Layer 7 of a small transformer language model trained on English Wikipedia (20 layers, counted from 0, width 128).
A neuron adds its activation times its output weights to the MLP's output. To switch it off is to set its activation to zero at one token and run the rest of the model.
A neuron's activation on a vector x is SiLU(gate . x) times (in . x), where the dot is the dot product.

Input weights of the MLP neurons that the questions are about. A number n stands for n times 0.0056.
n13 gate: -4 37 7 -31 41 14 -27 3 -10 39 3 -17 -21 -22 -45 10 -18 -4 15 6 31 3 -32 -1 45 41 21 -22 4 29 41 -27 -8 20 -18 -14 -17 -10 -11 -8 56 5 4 -29 -31 -4 -18 12 -44 16 27 38 -41 17 0 14 1 24 -15 -71 -5 1 5 -29 6 19 -19 23 -6 -17 23 -30 37 -3 -1 13 -1 -17 -16 5 -14 44 -1 8 4 17 12 21 -3 -6 -18 7 -28 -21 16 18 7 -19 -6 -10 10 26 10 -52 -16 -9 -9 1 -4 -31 18 -36 -11 -30 -4 42 14 -22 10 -10 -12 3 -42 34 -40 19 77 -30
n44 gate: 9 53 -29 38 -7 9 -36 24 11 -20 -5 16 -11 -23 -9 40 34 41 -7 -31 7 -45 27 -19 3 16 22 -9 -13 1 -23 -37 -5 -30 -16 -12 10 26 -22 1 22 -16 -11 19 -11 -60 -4 -51 -16 2 -24 1 36 43 -16 9 20 -35 -16 20 -30 13 -42 1 1 -2 -18 37 -1 -11 -6 -33 -19 -16 -16 48 57 20 8 11 11 -16 -29 19 -2 -3 14 -33 -10 -20 -63 9 54 -4 -19 17 20 -37 13 -20 -10 11 20 3 15 -28 -24 33 -10 -51 13 6 28 -15 12 -28 -41 9 26 16 61 -2 -30 16 -45 27 -9 -41
n96 gate: 36 21 -42 -7 23 -38 -16 -4 -43 26 18 3 39 30 -24 8 -14 18 -32 -40 -30 -2 -6 -12 -44 10 10 30 1 13 -8 4 41 30 -29 3 -21 3 16 -10 21 5 -1 1 30 -15 -18 19 -16 11 17 19 -55 -3 53 4 15 23 -5 -33 5 8 69 -34 18 16 5 10 -14 65 10 22 -21 -13 8 15 -12 -29 -1 -26 16 20 -19 -24 26 20 -22 -40 -13 -40 21 -13 10 -34 -19 -10 -6 19 -14 4 -8 -37 -44 5 17 -44 14 17 8 -29 -23 -9 18 9 23 3 34 40 18 2 27 22 -21 23 -35 20 -26 11
n131 gate: 6 28 16 -26 -3 2 -27 -8 14 -5 15 -13 -57 30 -2 -7 17 4 12 1 32 8 17 7 -4 28 -11 1 1 17 36 -38 39 -27 -11 2 -12 -5 -18 41 3 24 -6 -23 -6 10 -13 -16 36 8 -24 -41 -15 13 -19 -15 10 2 -30 -16 -14 18 8 -55 49 -35 0 -31 -9 27 -55 -2 -2 -31 5 47 -11 -8 -4 14 -16 39 -5 -36 35 41 3 20 -8 -40 -17 -20 3 -41 9 4 10 15 14 -14 -44 14 27 -93 -18 -63 9 -29 -50 6 4 -32 -39 -24 35 7 17 -10 -10 -13 14 -27 -10 -23 -94 9 6 13
n152 gate: -28 41 33 24 -38 10 -41 37 -23 22 -14 2 -45 0 -34 32 -12 2 4 21 -7 34 6 -12 7 6 13 -45 -18 10 6 -7 -9 -29 -26 -54 16 -25 -47 -22 -13 -2 7 -4 -8 -27 8 22 29 -20 -17 15 -8 -21 -1 18 -18 -25 20 31 -35 -4 -8 5 -7 11 -16 -28 -55 -4 2 14 62 -14 -24 19 47 -17 -6 -31 -11 -29 -1 -84 50 4 17 -39 2 -32 -2 -33 -29 3 0 -17 55 12 2 -7 4 15 -11 -33 -46 20 -30 -18 -24 -33 -11 8 -3 -29 -21 65 26 -16 -42 10 -32 10 -9 45 -18 -2 38 12
n204 gate: -20 6 4 3 -3 -20 16 15 13 -15 -15 -5 8 1 23 -17 4 -30 2 4 -13 12 -15 -3 26 28 42 15 -35 36 2 35 -49 -6 25 -30 38 15 23 0 4 -21 -3 -23 -50 -18 8 -28 -22 -2 1 3 38 -29 -17 -12 6 6 -58 -58 2 13 -63 -22 19 6 -67 -3 6 31 -28 -2 18 3 -34 -6 19 -42 -7 30 8 -34 8 -21 -13 -28 -26 -41 11 2 16 -74 32 25 22 -2 14 -5 8 43 -4 4 -9 -7 -15 -12 -1 -6 -8 -50 -4 58 -10 -18 -17 10 27 2 -21 -40 -37 -38 -20 -19 -7 61 -7 -18
n292 gate: 17 -18 -17 54 -17 24 -12 -23 24 -39 -9 5 -19 -28 15 -1 16 -8 36 -25 0 -21 35 -4 53 15 7 31 31 30 31 15 17 -22 -14 2 15 -16 27 -21 -1 -34 -51 30 -29 -38 -37 -7 7 -6 -17 23 48 28 -26 -23 40 -2 -13 -23 36 -36 45 -29 13 15 24 45 15 -4 8 30 25 -22 0 27 6 7 -28 49 4 -16 -1 17 -23 -31 38 26 15 -23 48 -53 36 -10 -39 -21 -6 -13 3 42 -32 10 -16 10 -23 -32 12 -34 24 -9 -3 1 -27 4 29 23 -9 53 13 -15 1 -9 48 -41 -47 -3 -3 -22
n375 gate: 5 -3 -25 -7 -23 10 22 -4 8 -13 -31 21 0 -10 14 1 -28 -25 -20 19 -12 14 29 0 15 -4 1 50 29 45 19 -3 49 44 17 6 -14 26 49 9 64 -24 21 -25 44 2 70 4 -19 -33 -23 -23 32 -8 18 -30 63 1 -18 4 23 -37 37 -30 -7 -19 2 -33 13 53 -11 15 17 -25 -39 18 -3 7 -20 -7 -54 0 -15 -25 -50 -1 -8 14 37 -7 7 -16 43 -20 -2 0 40 -4 -10 4 -34 -35 -16 -8 -23 -22 -23 -14 15 15 -2 -11 26 4 20 -5 -44 -5 -23 42 24 16 18 21 53 -18 -22 -15
n13 in: -34 -11 6 -34 -26 10 -2 -9 48 -12 17 26 -12 -3 21 28 -3 -28 17 -11 31 32 23 -14 -8 41 50 16 -19 7 26 -9 -8 -57 -11 22 0 11 23 4 -24 14 6 -1 -6 -48 9 1 -18 16 16 17 -31 -6 3 17 52 27 -16 -31 -9 8 -31 32 -11 9 32 19 -2 15 -12 -17 -42 -6 16 -15 14 -11 3 -3 43 -8 33 -5 2 27 -27 2 -34 36 46 -41 -19 -7 1 -4 8 5 13 37 -14 21 -24 -30 -9 14 -1 -31 -9 -5 -6 42 -3 -13 -17 35 2 -23 -15 -1 81 21 21 40 30 6 33 2
n44 in: 16 -34 -34 21 10 9 17 30 -25 19 -4 -9 11 -12 8 5 35 -52 22 33 -6 7 -33 -24 29 61 11 -44 32 14 -17 40 -16 -43 -6 -57 -26 -42 32 22 5 -13 37 -34 -23 -36 -32 -21 -19 -31 20 -14 6 0 34 -33 -30 27 5 50 22 -21 14 -2 35 37 4 -52 -24 16 -9 -27 -43 3 6 7 -52 -23 -31 10 53 -11 15 -30 20 -27 34 39 18 -10 -4 -1 -4 10 -38 1 -19 33 30 9 8 -10 -46 7 23 -21 36 -25 34 -3 35 15 14 -19 12 -7 -6 31 16 -23 -32 22 3 43 -5 -13 23 -9
n96 in: -28 -7 41 25 -22 33 20 48 -37 3 12 12 16 -14 27 17 12 5 4 8 -9 21 20 -29 23 10 -16 -7 1 0 7 0 -13 1 -13 -14 17 1 22 28 -8 -5 -6 19 5 1 20 -19 -5 18 22 -21 30 -15 -16 30 9 -28 -22 8 -35 -7 -31 -19 15 24 -13 -35 17 -39 25 -26 17 18 -44 -3 -10 -3 -44 21 17 -33 4 21 9 -29 10 18 -7 33 -6 37 0 9 23 47 -9 -34 -1 1 14 -3 -5 -24 -9 18 12 9 24 24 11 -74 11 -25 32 4 -42 -53 35 -13 41 -5 -35 21 59 -7 4 -30
n131 in: 29 -24 35 21 -20 17 38 29 47 -29 10 -8 -14 -47 19 26 -3 -4 4 -15 3 10 -22 27 -32 38 -20 13 11 -19 17 -50 10 -37 -27 9 12 -24 11 1 2 -36 -3 49 8 -17 -1 14 -5 -12 20 7 -10 -18 60 -2 -13 -13 -2 2 -9 44 5 25 4 -33 0 24 10 31 14 2 32 60 5 -52 -42 -15 -1 42 -32 -10 12 -11 27 -26 40 2 2 29 -55 -11 19 37 -20 -48 -16 -33 53 -2 -26 42 -8 7 -5 12 0 27 17 43 19 25 -9 -9 -31 -17 -33 -41 11 10 -10 -18 10 18 37 23 -5 -14
n152 in: 22 7 -22 33 26 16 -10 -38 -29 -4 8 -4 27 -11 38 -9 23 17 37 4 -2 31 -14 24 -23 2 24 46 -36 -2 -20 8 2 -66 -10 20 -18 -16 -2 5 -1 -14 33 62 13 -24 32 29 16 -28 5 -14 28 -12 13 -12 -5 -19 33 23 25 2 16 10 8 4 -32 57 -38 -1 -14 31 -8 -38 -34 -6 -10 7 31 -8 12 -9 -21 29 6 18 18 -47 2 56 31 15 -54 -24 18 -19 0 -7 -30 -47 34 -25 -54 18 -35 16 -2 -54 39 -18 20 5 -43 -55 7 53 3 37 6 -13 -22 -23 -10 -29 34 -31 -2 -7
n204 in: -5 -2 4 58 -27 40 -15 -6 -13 -12 30 -36 -6 33 24 18 33 -30 -61 13 -44 -8 -20 -32 9 -32 7 46 -9 -7 18 33 7 -12 20 2 -74 -4 42 -9 -4 -3 -16 18 -20 -11 19 -5 3 -46 9 -53 17 10 31 -13 -20 20 61 33 -24 11 65 -22 -24 -5 34 -3 18 -4 -26 -2 -18 -22 -55 -24 17 -12 -30 -11 3 10 2 -26 0 20 -23 23 1 14 -40 -16 -14 -30 11 -13 33 -4 0 -35 -13 -37 24 32 -5 -26 1 -10 15 25 -34 21 22 14 -8 -12 15 16 25 -26 -6 3 -33 -29 20 -32 49 17
n292 in: -18 -6 44 -7 6 25 6 -14 42 -34 41 -4 23 -12 26 20 6 -19 37 20 -24 -30 -4 4 -9 -18 10 17 -12 15 -11 -6 -19 -8 31 -9 -5 -50 21 -66 -8 -23 -13 21 -9 -12 -55 -6 -19 11 20 41 27 -29 -22 11 88 22 17 -21 47 13 -10 40 -1 0 28 3 21 1 27 17 -27 -29 -46 -10 -5 31 1 14 -15 55 11 10 -7 -11 19 26 12 -50 13 -30 -6 32 18 -9 18 6 -32 28 -33 24 -10 5 -32 -50 34 -48 0 -27 -5 51 10 -2 -28 -16 11 62 -13 -29 27 14 29 -7 -12 -46 58 -25
n375 in: 17 -4 -7 25 -9 -47 20 -20 -10 39 24 9 -30 17 6 10 -23 -2 -23 -14 -25 28 2 4 -16 43 34 0 -3 -31 2 -8 30 8 18 3 11 28 -32 25 -23 8 29 -9 -21 36 7 -7 4 -4 -21 36 3 65 12 -29 -41 -3 -25 -11 20 -32 -55 -17 8 13 -40 -17 -12 -34 -63 -42 -51 4 -45 -9 16 6 15 44 -19 9 31 -49 57 -50 1 25 -23 36 -37 -10 31 7 -8 -14 29 14 -21 27 -31 -29 24 -39 1 25 -52 -18 6 0 28 16 1 -55 -8 14 -1 5 31 -44 -2 14 -19 -1 0 1 11 -2

Output weights of the MLP neurons that the questions are about. A number n stands for n times 0.0057.
n13: -8 21 -21 2 30 10 -9 -16 -6 22 9 2 -17 26 -8 -11 -52 -39 29 12 42 -30 -59 24 16 -27 -24 -2 44 23 11 -25 29 19 8 -55 -16 5 -33 16 -31 -70 23 42 -15 1 3 -1 -12 17 -14 -29 -34 -2 18 -32 -7 6 41 9 -2 -5 44 -13 2 -7 3 7 28 -40 48 -17 18 24 -56 23 -9 -14 -38 -4 20 28 -28 14 -26 5 -2 39 42 -55 -40 26 17 31 -8 -25 -6 13 6 -22 -48 -26 -20 15 -22 -20 7 -18 -6 -18 -17 22 -19 27 -43 9 33 -10 1 -24 -38 -53 18 5 38 -5 -8 -37
n44: 5 3 27 -10 -28 -38 -24 58 -12 1 -34 -5 10 7 -17 -13 19 9 52 38 59 20 36 17 -8 44 -1 38 4 49 -60 -14 -12 -10 -7 -5 -32 -11 -7 -17 15 10 -24 2 20 -68 42 10 1 74 -53 11 4 -27 7 -43 13 -44 1 -29 -32 23 -12 2 2 -10 -24 6 4 -12 -8 -28 53 -26 42 46 4 -11 -27 -16 -36 -18 -50 56 -25 15 -26 -17 -19 -54 -22 -4 36 10 54 67 12 -27 -3 -4 -53 -1 12 -18 -9 52 -16 10 -16 36 1 -23 -40 -5 2 -3 -43 -21 48 -16 22 -2 -29 26 41 21 -35 -5
n96: -18 -20 4 -21 26 -8 -52 -32 8 -26 -10 -18 42 1 -44 11 -14 -22 57 -5 13 -34 -13 -17 -19 -37 -25 -4 32 34 38 20 -12 -12 -15 -20 -7 -28 -12 -7 -25 -12 -63 16 12 -2 32 4 -38 21 -1 -1 37 7 56 -40 22 23 31 46 -33 7 18 25 15 -36 -7 2 -12 0 -26 -1 15 39 24 -10 19 7 1 -40 -7 18 -21 11 6 -30 -22 -22 -42 -25 -22 6 0 15 -58 -13 9 11 12 7 1 33 4 0 3 7 1 3 46 -60 -15 9 20 -23 39 2 22 -17 -48 11 2 27 32 -38 -48 5 -10 -15
n131: 8 -39 -13 60 39 11 -47 1 25 39 17 -13 -9 1 -40 30 12 -25 34 -12 28 17 21 3 -4 -42 -5 12 56 53 39 31 22 -22 -9 -15 31 3 -15 -12 42 -12 39 -30 6 9 -8 -2 -31 30 -59 25 -39 -27 13 11 16 34 -3 27 -26 34 22 20 -2 23 -23 -19 -7 -14 -26 -42 -20 58 19 13 13 -5 19 10 47 -5 5 -46 -8 7 -36 20 -39 -60 7 11 12 47 -37 -18 -24 -25 -5 9 42 10 -51 0 -7 33 13 51 17 31 50 8 56 30 38 -15 30 -27 -25 -4 -46 -19 10 -2 -7 -50 12 -27
n152: 13 6 9 -25 26 17 -5 8 -48 18 43 -26 -5 -24 -1 19 -12 2 69 -16 33 -44 15 -1 -9 12 32 -24 -30 21 -29 51 1 5 21 -24 -14 35 -24 -2 -8 4 64 -9 -33 -53 -21 -19 -25 -6 -7 7 -11 -19 16 -12 51 11 2 -15 -29 20 12 21 19 -28 11 -16 48 10 5 -14 65 -22 58 -11 3 8 -14 -55 19 39 6 -8 -26 -33 41 -17 -24 -6 -15 47 -44 15 39 56 -12 10 -3 12 -12 27 -23 -9 35 45 7 -8 35 21 -15 91 15 -8 -12 19 -10 7 70 -40 -22 -21 21 -27 24 3 -42 -2
n204: 11 13 21 -6 0 -27 -18 2 2 32 -14 -41 -3 14 -27 -5 27 -42 -23 -49 -40 22 26 13 61 40 -9 6 2 12 43 -31 13 26 35 28 26 42 29 22 -9 -48 43 2 16 -52 -36 -78 -29 -44 8 -4 39 8 -1 -32 47 6 -22 -11 10 19 -30 64 21 10 -1 -19 -41 30 -9 -21 21 -49 3 -60 -3 5 23 -10 -41 17 35 -28 37 -1 -19 15 -12 8 1 -28 34 -10 -18 -34 -25 -5 16 -22 41 26 9 29 -52 36 0 -37 -22 6 -26 28 -16 4 23 -3 36 17 -9 -22 -19 8 -17 -30 -18 68 4 -24
n292: 14 -10 -19 -45 -18 3 -28 3 16 -31 4 -3 -40 22 6 -3 22 5 12 -2 -43 12 1 56 -17 -18 -4 -95 7 7 -22 19 11 -11 29 5 33 7 -26 13 -18 52 85 -4 19 43 60 33 8 -14 42 1 -31 -28 -35 38 -27 -26 -1 -11 -51 -1 -12 -31 -9 7 2 4 -8 -2 2 -28 -39 23 -17 63 20 25 6 39 15 28 28 43 -14 24 -5 -12 -65 -5 -22 17 4 20 -2 47 22 -29 31 37 57 12 13 -16 3 2 11 -2 -81 -30 -33 -7 47 -23 37 -57 -8 -7 -18 6 -8 22 -27 44 -5 10 -13 2
n375: -49 4 -19 -7 57 16 25 2 -18 -26 39 -22 -34 52 17 -28 -3 -47 -7 -3 -7 20 -13 8 -6 -54 -3 -22 -38 4 7 10 -11 -21 18 -18 -2 10 -2 13 -36 5 -45 -42 3 -17 -79 22 2 -10 -47 -45 14 -16 10 55 -22 28 10 -47 17 -22 -8 -3 -2 -24 32 -46 11 -13 33 -6 50 -35 35 53 -19 3 -38 -32 0 6 -66 19 -22 -13 10 -9 -33 -2 -56 -47 -30 3 10 -25 -9 -24 -4 -14 -35 2 -25 1 54 16 23 -8 25 6 -30 11 7 -3 -16 45 24 -38 8 49 34 -19 -3 -6 19 -16 33 -27

Each question names a token from some text and the token that comes next. It shows the vector x that enters the MLP there. A number n stands for n times 0.059.

Then comes g, the gradient of the next token's log-probability with respect to the MLP's output, scaled to length 1. A neuron's effect is roughly proportional to its activation times (output weights . g). A number n stands for n times 0.0039.

" the", then " U"
x: -8 -31 -17 7 21 -13 16 -11 7 25 16 -17 -11 -1 -7 -61 -20 14 8 -14 7 -25 -24 34 2 22 2 -17 1 -7 -37 -10 -44 5 19 15 -11 23 -24 -12 14 22 -1 10 -21 30 -70 7 -2 -15 -1 5 20 4 10 10 18 -14 15 11 -15 21 9 -6 16 -9 -11 -5 36 -19 11 6 -2 0 -8 33 11 -42 -44 -11 -11 27 -22 7 -16 32 -2 9 -4 -11 8 -11 -19 -1 -2 1 -2 -1 6 -36 -19 5 -12 -44 -2 3 -23 11 -10 21 -8 -17 15 29 -37 27 23 14 21 -18 -33 -2 4 -40 -12 -18 2 12
g: 38 17 -41 -32 -4 7 21 -3 23 26 -29 -6 0 2 21 -3 0 -11 2 -8 -7 3 3 25 48 6 1 -13 -23 -16 57 -14 8 5 -5 -11 44 19 -33 38 24 -3 39 -35 -10 6 5 1 9 -24 -21 48 -6 -5 3 14 -3 10 15 25 26 -35 -36 -49 1 14 17 37 1 -8 0 24 -17 5 -16 32 -5 0 -16 -9 76 37 -6 18 -8 -12 7 -7 24 14 0 19 7 17 -25 41 -9 -35 25 -13 13 -21 -37 1 -31 28 -42 -25 -7 -2 9 -12 -14 -25 -7 -11 -1 15 -41 1 -51 6 1 19 23 28 5 -12
Which neuron, switched off, raises the next token's probability most? n13

" ab", then "ro"
x: 42 -8 35 -15 30 8 39 -25 24 15 -14 -18 7 -39 34 16 -37 -5 -16 8 -16 -10 18 43 -3 -33 20 -17 21 -27 -18 -16 -52 -21 -26 -14 -1 -7 -37 -28 13 28 40 -5 39 7 43 13 31 6 0 -21 9 19 41 -27 -7 31 20 -10 -21 12 -15 -17 -25 0 -33 -26 56 10 -23 12 21 -5 -37 -3 15 19 22 -43 -10 25 -6 13 -45 2 10 -11 -1 55 -13 -23 18 17 5 12 20 42 24 -29 -12 -8 2 6 14 17 -20 -28 -10 -30 31 13 -29 -20 -43 -9 -6 -28 -1 23 9 -7 -16 8 -35 54 -31 13
g: 23 14 -10 -33 24 25 32 2 -27 28 -31 2 5 -11 -1 14 -11 2 20 41 26 -16 13 81 -6 -36 20 9 -18 4 28 -13 21 26 1 16 11 0 -15 22 11 21 -27 -4 32 -11 -14 -1 -40 11 5 39 6 35 9 26 -49 8 1 20 21 -20 -5 -5 16 12 4 36 -29 -38 -9 -37 -11 -17 10 -7 63 4 -20 -23 9 5 -4 -2 -45 -43 -15 -4 -5 -3 36 31 -8 -38 18 34 -8 -5 -8 -20 23 -22 8 4 13 -8 16 29 -27 0 25 20 -19 25 -14 21 22 11 -11 25 20 -43 -35 -12 -2 -7 -11 -7
Switching off which neuron hurts the next token most? n204

" to", then " the"
x: 24 4 9 20 9 -17 11 -29 -15 18 -17 -27 48 -15 -32 25 -13 5 6 -12 24 -22 -22 29 14 33 3 8 -5 -19 0 -2 -11 31 -7 22 3 5 -15 -12 -40 26 21 7 22 8 6 8 -21 3 -6 1 -12 -47 -7 14 -7 14 -18 -23 -11 27 -43 -6 -5 23 10 4 16 -33 13 -11 16 34 10 24 13 -20 -56 5 -24 7 10 29 4 -29 22 -28 -3 -18 -36 17 -30 7 12 3 0 42 4 -25 -29 -11 9 -6 7 15 -11 23 28 2 11 48 -12 9 4 -23 30 -29 -8 18 17 -17 5 -16 -45 -26 -38 -19
g: 3 14 20 -19 37 78 -2 12 -35 -12 -6 5 -25 2 -47 26 -15 11 -7 7 0 -28 6 23 27 33 14 -14 44 5 12 17 -4 -6 3 40 -5 14 0 35 -23 -25 11 -21 -54 12 3 10 5 -3 -3 -21 5 -18 -2 23 14 6 -15 -12 7 -4 1 5 -21 44 0 22 -9 3 18 3 -35 20 -36 37 -28 9 -31 -1 55 22 37 1 9 -7 6 -3 8 5 5 -12 5 -14 2 -24 -22 -9 25 12 -10 29 -20 12 34 20 16 16 -34 -14 11 18 -53 -6 -4 3 1 -4 -30 -25 -63 -60 -15 15 7 -19 29 -3
Which neuron, switched off, raises the next token's probability most? n13

" of", then " a"
x: -23 -35 42 -13 50 -12 32 -27 19 5 -6 -2 1 5 -14 10 -4 -1 1 6 -1 -7 13 -5 3 2 15 -32 6 21 -12 -13 -70 -5 40 -6 -32 -19 -17 1 -21 13 19 -1 -6 -7 6 8 1 -4 1 8 -11 -17 -9 35 -17 7 -32 -12 -9 11 -25 23 14 5 -27 17 20 -52 21 -15 15 33 8 22 5 0 8 12 -14 24 18 1 -7 -30 8 10 19 -10 -9 20 -13 12 -7 -4 19 33 -12 7 -22 -7 -12 3 34 10 7 10 3 5 -13 20 -11 2 -30 -10 29 -21 -8 -5 -31 -8 -9 -8 -3 5 8 7
g: 12 -13 21 -22 -19 -15 -5 15 1 -18 1 30 18 13 38 9 -21 17 -3 12 -8 29 -39 19 -10 0 -48 2 14 5 -30 3 -3 -45 20 -15 23 -18 -5 3 -16 -3 63 6 4 0 -12 -3 -20 -17 27 -11 1 1 5 7 -28 5 6 58 6 30 7 -22 -3 15 7 6 27 -21 -20 -39 27 9 43 -18 -2 -41 23 -3 49 -50 19 -22 -51 -28 -36 8 -62 -10 -15 2 13 11 20 -14 -10 2 18 18 -19 12 6 -4 47 42 -31 -16 -6 3 8 -17 -4 -34 -5 -19 42 14 40 -2 0 16 6 3 -19 28 7 6
Switching off which neuron hurts the next token most? n204

" the", then " town"
x: -11 -25 -16 3 20 -12 19 -6 16 6 13 -22 -12 -1 -4 -75 -31 -5 -6 -12 -1 -21 -15 12 -6 14 5 -16 19 11 -24 -18 -32 8 15 0 -9 14 -10 -4 2 21 7 11 2 2 -70 11 19 -27 -7 -5 27 -10 23 13 16 -3 10 17 -9 28 24 1 16 -16 -14 3 42 -16 -8 16 4 8 10 29 -15 -49 -30 0 -5 13 -21 3 -12 42 11 11 -16 -2 11 9 -31 2 -13 4 -15 -9 9 -35 -24 1 -12 -32 2 19 -21 8 -29 25 0 -35 -1 33 -32 25 37 3 20 -9 -13 0 -15 -51 -5 1 -4 -6
g: -27 15 17 31 16 -4 30 23 14 -24 -22 -17 -16 -14 -15 14 2 -5 -7 15 -21 -14 42 -4 11 2 -25 -37 -5 4 -10 3 31 -41 -3 23 -18 7 1 -7 18 34 -14 -14 50 -16 -6 -21 37 -25 12 -57 -8 -40 6 -31 46 10 35 70 14 40 3 4 -13 -23 2 26 9 -5 -21 30 0 -2 4 16 39 -3 -6 4 -23 14 22 1 -1 11 -18 -6 -50 17 -2 5 1 4 3 -7 2 -13 -39 -14 32 -10 -31 -12 -17 22 30 -35 -22 -32 9 6 -35 -3 24 3 -29 20 -6 -19 -27 -29 -5 7 -20 42 -30 -38
Switching off which neuron hurts the next token most? n13

",", then " "
x: 6 -18 5 27 -20 5 13 31 19 2 -7 -2 13 8 -11 4 -1 -10 -15 -9 -9 -4 2 8 -16 3 -6 -3 0 -4 -22 28 -56 3 50 -14 -23 -9 -23 8 -2 16 27 1 4 -13 -13 14 18 -32 -19 -6 -10 -10 -15 -6 -31 -14 -5 -15 9 20 -6 8 2 -12 4 22 73 2 -34 13 -6 11 -1 -5 15 -4 27 12 -4 25 -7 0 -2 -32 -16 -18 6 -8 22 13 -18 -17 14 2 -7 4 15 18 0 -28 6 -27 8 -20 -1 29 -23 6 -1 56 -1 30 -20 -17 21 -5 13 12 16 20 -32 -2 16 -14 5 18
g: 25 -74 -9 -5 4 -12 -5 -36 23 4 -12 8 -45 -11 -13 17 20 14 31 6 24 -7 -3 44 -1 28 10 -22 13 2 19 20 -51 21 22 -32 -11 5 20 -13 -36 28 -10 25 43 2 -39 -1 5 -2 4 5 15 9 -16 19 35 -12 25 17 -7 -14 15 -30 9 17 -18 -4 -66 -2 9 -1 -20 1 -6 20 -28 -3 -29 -14 6 26 4 47 -65 -1 -3 15 -28 -22 -15 0 -13 -2 -16 26 -16 -25 12 6 14 31 16 -14 7 2 38 9 30 -11 -26 -20 -10 37 4 -17 21 -21 39 14 -17 29 21 6 21 -18 -35 5
Which neuron, switched off, raises the next token's probability most? n204

" med", then "ie"
x: 9 1 -15 -25 -3 29 4 -81 -12 -1 9 35 -8 -18 -8 36 -40 -32 -10 -44 0 0 -29 29 -21 7 19 -4 -8 -16 -46 52 -7 38 -43 1 -5 2 -43 -4 2 45 16 -16 28 41 -17 35 -12 -27 -6 -27 -32 12 21 -9 -24 31 -2 -13 4 -32 -1 16 -20 -36 -6 21 -13 21 -12 -31 -27 -23 -24 23 -18 -11 46 -2 6 7 24 11 -5 32 -22 -1 -1 49 -2 -1 -23 -7 13 13 36 16 -31 -21 -4 -37 -22 30 -8 -11 -6 20 -6 -12 1 -11 -8 -39 7 -24 10 -20 -3 -9 10 -5 -23 -36 11 15 -39 -10
g: -7 1 13 10 5 0 33 48 -63 -10 -1 23 13 35 1 -9 1 0 44 12 33 -15 18 -57 -15 -10 18 -22 0 3 10 20 41 1 -4 6 -9 0 -8 -30 -20 -17 21 -36 50 -19 0 7 5 -7 -9 39 -9 -35 -15 7 -29 -5 -28 29 -12 -14 6 -14 -30 30 18 1 -34 -9 -7 0 -17 -9 -23 18 -59 9 4 11 -2 -1 14 34 15 16 -28 -1 25 7 -3 5 -32 -7 22 -23 -21 -10 -9 -28 33 -14 -16 3 -10 -29 47 7 -20 -5 -29 -5 -2 -31 37 20 -32 -26 -45 -9 -8 -24 -2 -11 -38 -47 1 26
Switching off which neuron hurts the next token most? n96

" so", then "ft"
x: 17 9 2 28 -13 -11 30 -72 -29 36 -26 4 -4 -25 3 9 -41 -8 3 -5 3 11 16 42 -52 -6 59 -33 -8 -27 -9 18 -4 42 -3 -1 3 1 34 -13 -22 -1 41 -12 20 0 12 13 19 26 26 10 -31 -10 -6 -10 -14 18 -43 -7 -16 16 18 -44 20 -28 25 -3 64 -6 -25 -8 -27 5 -5 34 -9 17 4 -46 -36 6 8 25 -31 -49 -1 -12 1 20 -4 1 -18 -9 27 12 -17 -36 -6 -4 -1 -21 24 -19 27 22 -8 -72 -5 2 -27 4 10 36 -8 -3 -1 -5 -8 1 14 18 -8 -21 18 33 2 35
g: -21 -10 1 -18 18 40 3 -21 22 16 17 5 -2 -13 30 -65 29 -4 -7 -2 -3 21 0 -23 -39 2 -3 7 -8 0 10 21 -9 2 10 -82 -47 -10 46 53 7 -20 -1 -12 51 -17 2 -21 16 -1 18 18 -1 -3 -1 -25 13 -9 -19 -6 5 52 7 -30 18 -24 -1 -34 1 -2 -7 -10 9 13 -19 19 13 5 4 12 -29 -31 -18 -13 -18 4 13 0 18 -1 4 3 0 -7 -45 16 -3 -42 -2 -25 -7 13 0 6 -52 15 -6 6 35 13 -21 -44 -9 -11 -11 -4 -20 1 -23 -13 -13 -28 15 -39 56 36 15 -31
Switching off which neuron hurts the next token most? n375

" of", then " col"
x: -6 -15 11 -21 73 -17 14 -32 21 8 -3 -15 6 9 -46 -3 -33 -5 11 7 5 -21 11 27 -21 -14 0 -13 15 27 6 -23 -22 6 25 26 -2 -15 12 1 -33 22 8 5 4 -9 -1 23 -11 -4 -1 7 39 -32 -6 25 9 -6 -13 -32 3 13 -10 26 11 6 -12 12 -3 -38 26 7 10 34 -3 16 -13 15 -15 -11 -10 54 19 0 -4 -29 22 24 8 -9 3 39 -10 10 -7 18 6 18 0 2 -27 -3 -8 -12 26 12 16 9 8 -2 -23 12 -29 -10 -18 14 49 -2 -2 -9 6 11 -3 -23 -8 10 3 -20
g: -18 21 6 37 -7 14 15 22 19 7 -2 -3 11 -27 -32 58 11 4 25 8 34 13 18 37 -49 38 -2 -19 -5 -1 30 23 -2 52 21 5 -12 -5 -17 -44 1 15 -42 -2 -51 -28 -16 -14 37 23 -32 14 -10 31 24 1 -4 -20 33 -13 19 5 -1 2 0 -19 18 21 1 -13 -11 15 9 -6 16 -6 0 -54 3 12 65 11 -2 -2 14 -4 -1 -3 11 4 6 32 -19 34 -22 -19 -9 2 34 14 -8 -28 -22 10 -54 -14 21 6 -13 27 44 0 -20 4 -20 44 -9 1 18 6 13 -10 -8 45 -20 -28 11 0
Switching off which neuron hurts the next token most? n292

" d", then "one"
x: 3 38 8 -59 8 35 11 20 -3 15 -12 40 -3 4 12 10 -2 -20 -37 -37 -25 -9 34 12 46 15 -21 -13 -14 25 -20 12 15 0 -5 30 -8 -21 19 32 57 51 18 -6 2 36 -4 51 40 -6 50 -18 13 35 6 2 9 -56 20 -46 11 -14 1 21 18 19 -6 -14 75 24 17 -8 -27 32 -20 31 -11 37 -19 -36 -7 35 33 10 22 -16 6 34 -27 -30 -8 -13 -67 -29 -5 4 -32 -19 20 -17 -31 -26 25 -6 9 5 -16 3 5 33 3 7 7 4 -28 28 -18 -10 2 -13 31 34 -35 12 -20 46 1 13
g: -3 -21 1 -34 -2 11 6 -11 13 17 34 21 1 12 -47 -2 -24 -30 -2 -2 16 -9 -53 8 -12 -19 1 -22 30 3 -33 13 -17 24 11 -4 11 20 -37 -12 0 -20 48 2 -24 6 -18 14 -9 -9 0 -1 -6 -15 3 11 8 -5 8 -15 1 26 6 12 24 -44 -4 -52 -24 8 -1 38 14 17 23 -24 11 -30 -18 6 -33 22 20 -12 -33 -16 9 5 4 -4 -54 17 -8 50 -5 4 35 -34 14 7 -16 -12 43 12 -71 -3 -14 -3 -10 -29 8 -29 36 -10 22 0 8 -1 27 7 17 -53 42 41 25 10 -17 -24
Switching off which neuron hurts the next token most? n13